Layer 7 of a small transformer language model trained on English Wikipedia (13 layers, counted from 0, width 64).
Take only the direct path to the model's output, skipping the later layers: a vector added to the residual stream pushes a token's score in proportion to its dot product with that token's output vector.

Output vectors of the tokens that the questions are about. A number n stands for (n - 500) times 0.022.
"ennial": 502,530,497,558,525,555,496,496,460,505,511,437,514,501,470,500,569,463,500,499,495,504,490,449,483,512,509,488,458,481,544,494,494,511,435,457,529,523,386,561,495,527,485,485,513,567,558,543,512,490,431,457,460,481,539,496,498,516,479,460,460,519,466,494
"ification": 550,530,432,487,563,528,510,569,496,525,587,424,492,510,521,459,555,504,494,511,474,529,483,451,511,501,500,470,518,550,453,522,504,472,509,439,508,511,486,533,483,490,482,519,511,554,459,592,494,533,481,489,497,475,555,470,514,505,439,460,463,483,522,531
" income": 468,553,457,501,507,514,514,480,480,544,510,437,476,510,480,496,496,537,527,498,482,508,548,443,473,529,514,505,496,521,508,570,487,514,483,494,468,523,559,522,501,562,472,449,474,516,568,540,506,488,474,474,491,502,509,520,508,485,463,435,524,474,487,507
"Billboard": 480,585,508,525,445,578,505,484,402,518,487,428,488,525,493,519,516,532,514,509,490,502,549,503,497,568,480,438,504,475,504,599,521,436,431,485,493,517,420,542,533,490,499,429,571,500,552,503,460,511,478,479,469,501,477,589,520,472,473,445,489,480,557,532
"આ": 450,980,426,573,478,975,446,602,445,802,648,346,408,575,395,468,587,490,618,526,259,337,489,359,443,646,322,357,535,639,409,631,398,374,487,540,449,657,481,691,515,641,497,415,597,637,478,705,379,478,84,126,306,352,445,463,468,622,286,113,425,487,563,477
"light": 476,515,507,519,546,532,509,534,504,482,526,470,429,520,510,496,513,517,510,506,489,496,502,472,494,515,491,501,518,486,529,551,482,480,509,510,509,481,494,526,514,481,449,494,468,526,474,522,435,509,456,488,499,479,459,518,510,526,487,454,444,464,486,499
".": 499,491,509,521,486,490,473,495,489,471,500,512,511,512,503,525,468,522,516,504,507,525,475,498,482,496,542,487,477,460,484,509,513,516,517,504,554,537,509,542,502,508,484,444,486,542,499,494,531,454,440,509,532,506,520,557,485,499,489,518,501,517,502,506
"me": 465,499,517,499,472,526,476,518,492,509,497,498,552,517,494,516,493,455,518,500,469,461,471,453,513,479,485,468,474,551,480,490,469,476,515,515,518,522,493,487,500,501,499,523,553,499,550,528,481,520,499,505,488,508,507,537,513,504,498,446,485,484,514,508
";": 532,503,497,488,521,506,536,524,488,489,507,498,490,541,514,497,447,519,488,486,489,505,513,514,497,497,537,485,485,459,453,468,465,519,518,515,508,548,505,493,491,498,500,477,484,533,477,516,497,502,465,480,561,489,518,512,492,520,483,491,529,504,482,517
"|": 436,533,533,495,487,545,529,522,512,493,506,466,462,513,452,470,520,567,496,465,465,488,546,523,494,462,415,470,539,504,455,545,482,496,452,476,483,470,507,511,519,474,522,491,483,477,484,507,523,485,498,456,456,462,540,491,499,479,459,467,529,511,503,503
" genus": 497,556,469,539,490,525,506,517,491,538,566,449,498,505,532,423,524,493,503,487,486,437,539,486,468,505,463,443,528,484,514,515,514,509,432,506,543,543,476,575,517,555,517,519,524,510,488,532,488,529,471,436,469,490,499,564,509,449,453,420,502,508,488,512
"ial": 520,514,461,489,497,535,513,557,498,546,547,465,472,535,575,490,515,505,530,463,495,518,466,430,525,526,484,506,512,493,486,494,505,478,476,496,517,487,486,523,479,558,497,502,503,459,462,512,517,487,452,480,473,456,448,439,476,498,455,478,496,493,484,471
"spite": 479,547,477,492,542,565,466,530,495,499,540,459,462,559,469,458,497,476,551,507,464,454,524,462,502,564,422,506,531,569,440,536,404,457,513,465,461,492,511,516,485,499,508,419,511,520,455,516,469,511,451,488,538,500,401,525,439,572,533,482,503,482,471,501
"Review": 467,567,490,467,521,557,536,515,453,485,533,424,533,580,466,537,474,495,487,481,496,510,531,506,489,535,428,466,487,535,485,537,501,503,472,550,535,543,487,511,501,555,541,431,525,515,566,458,500,488,485,477,460,515,502,520,477,536,450,440,521,508,499,511
"u": 512,490,504,495,449,527,455,483,479,511,493,472,499,499,474,511,502,451,454,479,517,502,491,469,496,554,507,453,527,498,500,455,502,483,500,510,532,493,479,504,501,519,507,525,507,530,479,517,503,498,454,499,475,508,513,463,463,485,497,484,528,543,491,482
" NRHP": 496,584,497,503,486,553,551,531,485,551,523,486,511,504,519,452,436,514,569,506,440,450,511,464,464,494,508,470,462,522,421,574,546,497,490,485,527,505,463,487,504,559,441,484,536,533,551,504,457,456,494,431,463,463,475,529,551,493,475,456,485,456,482,549
"shire": 514,524,552,494,493,539,461,576,486,532,533,443,497,497,501,512,490,550,535,498,454,450,476,463,521,516,473,448,506,528,479,508,478,506,483,520,466,576,477,472,507,558,463,488,442,488,500,476,449,507,487,476,446,471,551,530,498,506,423,466,489,525,550,472
"|---|---|": 417,583,485,565,553,569,510,570,509,530,499,449,522,533,443,477,492,509,548,492,439,524,549,509,480,499,488,444,440,461,504,509,503,464,532,574,500,486,508,526,598,512,506,437,489,503,548,533,506,544,505,390,449,443,479,553,496,478,430,396,484,535,520,521
" Phyl": 487,552,477,492,443,538,486,539,526,529,531,470,492,521,506,495,513,487,553,485,473,481,527,498,506,497,494,456,514,497,427,506,502,525,503,490,478,539,457,511,474,543,529,512,560,487,496,473,480,531,476,451,495,497,490,483,507,523,475,486,505,510,522,475
"ants": 521,522,490,512,514,521,516,474,480,531,503,522,515,510,504,517,535,494,473,495,487,517,497,484,507,518,502,498,546,560,473,488,502,527,512,474,463,491,454,486,529,560,479,486,529,517,510,552,453,540,413,492,447,463,452,494,538,452,411,461,441,520,491,501
" Kingdom": 501,536,469,541,433,519,504,523,496,535,536,511,498,505,523,494,530,490,520,515,478,440,523,467,503,501,435,486,514,485,486,510,459,496,522,552,511,564,452,497,480,494,526,486,492,501,485,480,494,506,496,455,483,466,514,525,519,485,475,477,499,461,476,474
"==": 536,531,518,531,451,518,524,513,525,476,560,475,554,469,485,483,458,487,479,483,479,475,484,517,518,562,503,511,574,589,489,583,461,422,493,479,514,543,534,594,489,520,538,542,509,501,509,471,494,544,453,450,464,470,469,544,449,483,441,433,511,459,488,493
" Ащ": 462,949,431,565,474,945,437,599,439,765,623,356,404,570,399,474,590,488,599,509,312,343,484,372,443,626,330,367,539,630,408,618,394,378,488,540,475,637,476,682,517,628,497,408,594,639,468,692,391,477,85,144,300,365,449,456,465,617,287,149,420,488,549,479
"leg": 456,516,480,547,531,545,476,508,464,508,533,492,503,484,501,509,510,487,545,484,492,530,496,497,528,486,487,517,539,541,468,531,461,532,489,495,493,508,479,533,541,502,498,504,506,525,471,526,506,500,473,510,508,512,503,517,492,526,519,453,541,490,536,457
"Medal": 466,563,486,505,515,583,512,533,437,519,506,497,477,482,489,494,514,472,513,475,480,463,493,506,499,514,467,427,464,533,526,492,441,477,447,497,470,509,520,549,506,480,490,529,508,524,479,508,506,536,498,466,494,452,463,476,485,473,427,451,476,468,505,469
"Eukaryot": 380,659,384,558,460,628,420,563,399,564,526,467,464,493,524,429,565,559,575,486,450,380,544,447,523,561,507,429,492,538,481,569,514,414,412,503,477,579,394,570,539,542,533,509,488,506,488,463,502,589,416,454,460,518,528,475,447,468,515,370,498,492,554,562
"2": 517,525,524,507,478,521,510,541,522,484,483,531,509,498,523,494,474,493,525,509,494,498,547,531,526,512,499,454,520,509,491,491,510,481,486,473,515,524,485,488,474,501,498,510,498,539,496,533,531,460,496,527,490,516,480,516,466,518,492,501,526,470,477,504
"ions": 521,523,445,476,489,526,535,510,427,555,574,512,522,495,464,494,551,487,477,526,500,517,479,485,540,531,471,493,507,555,468,486,514,478,516,455,537,562,444,495,500,520,500,492,493,563,479,543,491,485,449,505,488,499,507,467,529,466,437,473,463,529,531,492
"ll": 461,508,528,528,481,540,523,490,496,511,511,476,519,483,472,528,479,477,561,490,510,458,509,466,485,552,474,486,469,508,468,488,489,469,494,496,501,506,488,528,487,515,518,505,488,528,534,511,470,447,472,493,464,477,490,507,528,556,543,456,459,495,451,511
" century": 474,554,521,484,507,522,476,505,506,525,521,518,493,471,520,522,520,539,532,482,445,428,521,487,548,556,517,484,485,546,469,506,523,475,455,531,512,589,459,512,509,503,527,463,531,512,501,531,470,486,487,462,500,468,511,530,483,497,478,431,480,473,458,495

Each question shows what one neuron of this layer's MLP adds at an activation of 1. A number n stands for (n - 500) times 0.0012.

n32: 672,299,643,452,576,331,512,444,653,501,373,335,420,474,432,396,536,455,562,291,724,386,532,560,456,486,424,688,648,670,414,671,466,540,558,507,613,597,535,402,465,502,509,541,502,386,312,377,424,442,297,408,525,429,446,508,476,434,524,475,454,500,603,606
Which two tokens does it push up most, strongest first? "==", "spite"

n192: 615,565,477,444,720,226,587,429,523,488,544,461,167,454,577,507,273,509,270,485,531,491,469,580,448,449,694,780,452,452,673,397,523,489,568,549,501,511,472,765,645,260,278,865,572,424,497,331,492,604,497,378,654,384,356,469,556,711,736,465,416,495,693,551
Pushed up most: "light"

n123: 447,613,516,668,568,398,708,512,478,258,632,394,270,512,574,497,638,384,347,602,436,466,670,602,564,488,444,649,612,488,726,590,470,354,672,241,811,173,484,357,461,557,265,404,516,596,687,573,631,442,463,391,606,698,477,541,286,502,530,462,581,510,567,306
Pushed up most: "light"

n29: 566,341,472,383,586,718,672,438,603,544,532,397,731,369,485,562,484,565,612,525,641,547,636,474,440,284,468,570,473,447,515,701,579,456,617,499,456,549,567,659,427,652,626,513,593,384,602,385,576,679,350,612,548,520,325,575,491,531,627,463,454,568,358,385
Pushed up most: "=="

n205: 408,454,361,516,587,460,425,625,547,389,558,430,431,341,488,647,469,334,662,524,502,477,539,506,552,487,522,535,687,556,507,491,336,562,522,514,416,526,598,485,625,505,405,400,409,375,497,420,566,516,388,376,469,504,579,293,291,647,419,547,632,579,384,449
Which of these tokens does it push down most? "Billboard"

n4: 275,719,484,649,305,580,503,469,651,403,559,460,631,693,623,368,583,387,443,384,550,420,549,505,586,428,481,488,593,357,564,473,718,535,508,527,658,759,741,745,338,471,515,537,543,532,485,653,474,270,768,803,327,437,668,484,678,456,338,668,445,407,519,432
Pushed up most: " genus"

n76: 443,207,549,431,263,520,489,593,550,616,442,464,538,392,488,529,445,445,550,388,543,422,696,551,525,595,579,403,640,514,471,324,432,331,524,567,547,354,573,406,437,536,553,540,651,359,364,516,554,533,408,662,479,488,679,408,347,633,333,655,478,497,316,430
Pushed up most: "u"

n246: 436,651,488,560,348,557,573,318,701,531,762,506,433,284,686,404,485,652,474,578,501,345,563,320,525,384,604,427,651,519,405,324,379,495,433,463,485,457,462,550,480,427,697,604,481,482,538,716,500,593,619,574,500,510,455,377,503,432,503,537,526,382,687,592
Which two tokens does it push up most, strongest first? "Eukaryot", "આ"

n175: 314,440,413,460,447,574,397,667,347,354,392,555,510,451,470,365,412,740,393,394,396,733,476,414,481,484,268,588,579,383,459,515,555,579,487,388,674,420,425,508,561,496,505,519,453,461,394,383,549,474,506,349,739,408,437,448,600,485,554,644,391,495,444,361
Which of these tokens does it push down most? "આ"

n21: 512,381,373,503,466,222,531,538,480,413,504,547,515,512,503,672,407,372,668,381,739,546,436,700,358,486,612,437,694,555,468,293,419,453,582,437,480,470,654,456,468,642,547,447,566,365,542,471,403,662,571,443,281,655,342,617,517,455,453,599,616,505,349,460
Which of these tokens does it push down most? "આ"

n0: 646,362,472,415,467,456,540,314,555,675,454,568,670,558,451,567,465,464,443,347,368,463,426,384,280,580,471,574,492,692,475,299,442,702,652,339,529,535,343,720,373,506,721,399,658,483,459,516,562,587,494,515,568,335,544,425,539,459,555,602,470,363,519,398
Pushed up most: "ants"

n85: 404,893,525,443,519,287,539,666,416,575,436,494,491,525,358,536,513,627,464,573,489,633,584,522,631,550,509,566,492,515,518,426,609,445,541,557,357,534,565,517,599,473,529,288,432,455,508,398,564,536,570,490,508,428,499,699,396,249,533,591,438,564,495,634
Pushed up most: "|---|---|"

n207: 451,135,408,553,447,451,373,426,294,561,594,674,615,540,599,625,460,556,532,497,653,556,469,444,385,486,564,419,448,584,459,539,427,401,610,533,438,490,453,640,696,602,516,468,597,339,426,408,514,486,411,415,465,672,453,481,404,589,490,353,474,516,398,307
Pushed up most: "leg"

n86: 354,410,467,639,492,522,525,341,431,478,492,467,375,567,439,510,525,466,453,428,423,633,548,594,429,540,613,553,448,510,582,369,474,630,475,573,558,567,557,447,572,418,602,503,565,741,709,438,580,705,633,313,497,513,523,497,470,487,532,559,626,411,557,505
Pushed up most: "|---|---|"

n187: 587,530,516,647,551,253,547,622,469,501,609,358,567,479,373,498,533,451,581,457,505,497,457,587,564,616,557,569,359,679,417,370,613,378,642,588,566,589,379,719,521,405,322,655,367,384,633,609,300,511,549,267,469,447,447,318,582,527,541,586,556,585,649,482
Pushed up most: "આ"

n79: 480,387,438,516,386,428,248,482,630,411,507,499,659,596,472,625,372,590,445,572,509,600,634,594,328,449,795,532,393,606,674,547,383,531,356,397,332,428,393,560,650,393,446,400,711,212,568,644,493,483,618,337,342,567,436,443,546,499,349,245,482,600,347,388
Which of these tokens does it push down most? "ions"

n84: 559,410,412,351,814,492,614,519,114,443,634,493,628,325,557,447,486,484,496,666,635,343,516,292,550,695,311,505,614,322,307,474,404,502,503,358,306,516,566,418,522,478,734,476,768,274,325,428,163,580,646,471,465,305,357,313,706,310,527,349,358,442,387,453
Which of these tokens does it push down most? "."

n217: 579,876,577,353,462,534,457,259,426,584,442,708,480,620,494,605,211,326,507,691,451,606,795,673,530,530,541,675,471,404,577,482,487,574,435,419,799,398,430,790,704,333,257,307,606,352,499,444,555,568,513,609,620,484,565,608,475,385,579,593,364,418,608,412
Pushed up most: "Billboard"

n148: 490,345,528,233,352,233,429,563,374,568,390,630,561,362,479,415,474,543,373,519,369,647,540,449,487,497,346,686,441,401,598,511,561,429,697,386,499,623,569,459,528,504,556,425,708,524,462,578,525,221,220,576,414,456,407,379,588,630,556,470,492,508,652,325
Pushed up most: "ions"

n251: 506,346,339,346,473,503,515,380,496,468,470,608,471,548,500,712,297,469,552,525,579,496,191,539,572,412,421,501,611,547,550,523,382,374,496,400,613,587,788,602,721,336,437,521,478,385,460,190,497,451,376,247,406,352,454,453,436,424,416,568,445,330,424,509
Pushed up most: "=="

n247: 418,631,737,617,368,348,549,400,350,279,339,480,424,487,535,530,561,447,399,496,423,362,426,480,488,461,388,567,515,471,607,692,515,570,493,437,514,455,508,489,484,613,377,578,487,356,581,679,444,565,256,463,616,534,558,291,414,473,630,467,444,375,315,639
Which of these tokens does it push down most? "|---|---|"

n221: 557,891,531,575,584,551,456,593,455,616,513,485,393,365,416,435,355,410,422,553,391,507,563,393,431,551,552,447,664,356,449,296,374,455,488,472,370,457,712,351,601,530,394,335,321,438,735,513,264,432,478,627,502,450,428,464,499,562,418,496,541,464,416,421
Which two tokens does it push up most, strongest first? "આ", " Ащ"

n185: 486,762,457,545,678,436,644,429,695,521,493,447,660,637,425,437,521,513,378,403,398,478,567,522,538,462,668,453,301,488,424,556,701,539,632,491,531,616,482,391,380,438,420,665,472,556,630,511,514,499,460,387,420,536,418,522,431,527,622,320,401,489,652,463
Which two tokens does it push up most, strongest first? "આ", " Ащ"

n119: 303,468,478,327,484,583,715,542,571,395,360,623,429,513,649,546,516,759,422,433,554,492,433,496,598,410,446,557,548,426,462,437,573,608,485,556,597,419,545,472,377,324,558,498,481,484,505,437,453,470,522,522,399,515,625,584,546,525,431,262,499,502,596,697
Pushed up most: "|"

n164: 318,412,423,405,452,387,459,628,355,526,557,437,650,671,648,478,662,659,521,402,487,594,596,583,473,589,496,276,445,579,682,642,434,632,558,465,506,603,690,567,377,322,303,559,462,388,283,500,560,613,616,352,382,485,457,400,474,535,571,475,618,357,426,429
Which two tokens does it push up most, strongest first? "Medal", "Eukaryot"

n149: 489,433,587,476,439,300,514,269,431,702,515,463,421,499,500,667,717,575,633,569,478,381,330,606,511,665,518,563,448,539,698,630,486,482,554,507,587,591,456,293,420,412,383,556,362,436,608,519,428,577,519,468,255,447,501,384,536,485,617,578,378,623,516,255
Which two tokens does it push up most, strongest first? "shire", "ions"

n42: 390,405,277,562,379,497,588,612,566,719,474,401,458,565,488,505,473,604,471,530,365,391,632,575,283,577,503,360,380,499,521,673,601,567,547,364,638,541,649,761,526,534,494,342,527,468,646,553,638,505,530,446,535,514,541,445,320,516,669,647,555,785,731,491
Pushed up most: "આ"

n134: 529,558,647,507,614,733,735,366,619,574,760,603,390,548,234,687,588,192,512,603,251,550,485,708,674,556,528,482,528,590,503,374,381,367,495,503,447,438,531,579,527,862,540,314,328,460,748,229,527,384,605,791,606,335,556,585,926,738,519,305,465,713,446,339
Which two tokens does it push up most, strongest first? "આ", " Ащ"

n23: 455,306,359,362,497,416,499,485,534,706,569,401,601,510,500,497,416,414,358,475,286,562,751,635,286,549,558,569,477,465,314,429,410,594,451,736,595,731,489,625,411,574,651,294,618,429,561,547,371,487,572,317,429,542,598,476,394,545,343,677,598,418,435,514
Pushed up most: "Review"

n68: 478,330,314,507,545,484,468,496,562,488,619,510,512,349,435,592,487,582,762,566,538,489,468,557,419,506,533,635,556,499,634,218,382,529,269,382,537,547,616,382,563,411,568,463,547,583,470,342,426,404,314,527,440,421,557,447,445,454,580,361,446,385,273,630
Which of these tokens does it push down most? "Billboard"

n103: 279,771,301,204,553,460,557,439,627,482,335,407,601,465,508,464,530,395,667,464,458,556,240,616,327,519,597,222,483,383,325,537,578,565,510,464,496,525,771,197,549,400,177,419,515,773,608,716,606,190,782,331,492,552,504,510,558,487,601,703,481,743,420,643
Pushed up most: " NRHP"

n100: 359,574,678,422,440,423,505,513,646,513,538,592,488,504,477,660,527,445,533,564,497,421,307,561,725,434,543,391,506,531,558,442,522,615,624,623,436,418,504,416,385,516,469,607,726,583,591,542,474,492,671,560,505,550,539,439,430,467,540,430,660,537,339,573
Pushed up most: "me"

n30: 417,473,416,490,531,391,472,470,573,449,504,543,446,401,414,386,570,612,525,409,352,441,468,533,511,358,524,597,421,489,423,562,399,740,549,573,529,481,537,577,328,452,542,603,497,527,600,442,579,537,493,430,482,458,420,420,435,678,418,490,395,502,508,552
Which of these tokens does it push down most? "Billboard"

n190: 640,648,419,455,396,461,741,341,428,555,562,540,669,509,502,583,460,512,501,462,655,581,694,476,375,389,473,404,691,385,560,557,527,504,278,587,529,518,467,336,551,438,747,420,483,441,648,426,584,576,514,622,436,520,568,556,578,330,374,428,501,495,750,513
Which two tokens does it push up most, strongest first? "Billboard", "Review"

n116: 340,650,552,522,506,407,550,491,598,583,387,843,416,582,446,586,494,572,562,604,428,585,453,697,475,428,548,387,537,391,363,478,449,568,432,549,626,575,561,449,542,460,569,221,378,443,555,510,500,466,530,379,467,637,486,470,473,550,483,519,564,447,550,420
Pushed up most: "|---|---|"

n229: 517,620,382,441,466,604,684,634,577,347,464,530,668,612,280,607,636,437,523,535,444,583,541,552,446,616,348,708,609,316,417,463,440,702,714,350,370,257,411,526,483,643,591,738,529,428,303,422,299,538,355,519,464,434,485,383,664,501,392,614,400,664,688,552
Which of these tokens does it push down most? " century"

n96: 582,570,517,560,444,602,336,654,529,327,582,481,551,504,292,548,541,484,420,456,468,580,349,808,389,517,477,483,350,561,389,529,503,666,672,398,586,777,484,529,312,536,442,493,526,449,647,516,537,560,617,557,480,542,637,323,546,649,400,540,662,540,669,471
Which of these tokens does it push down most? "light"

n150: 615,397,536,604,644,435,568,476,428,613,430,609,622,437,561,481,451,296,262,541,430,503,487,489,539,397,423,683,505,474,457,530,405,393,564,265,572,367,408,460,596,355,529,599,466,455,471,528,449,539,439,415,435,509,288,411,420,422,536,406,457,628,415,423
Pushed up most: "ants"

n252: 350,482,498,537,499,416,413,445,529,567,510,291,581,544,696,464,426,378,595,612,713,478,450,475,669,509,533,464,431,621,527,520,453,577,534,504,422,454,428,722,340,373,514,594,564,532,580,645,422,270,495,353,414,636,541,546,671,598,621,649,554,566,467,575
Pushed up most: "ll"

n34: 743,151,688,222,490,665,570,421,544,521,579,421,602,450,599,523,345,445,430,482,308,521,560,390,495,591,437,386,386,416,487,495,286,422,382,458,406,488,495,369,639,549,351,466,389,421,443,520,549,534,671,711,409,546,671,541,401,442,332,582,579,491,425,519
Pushed up most: "shire"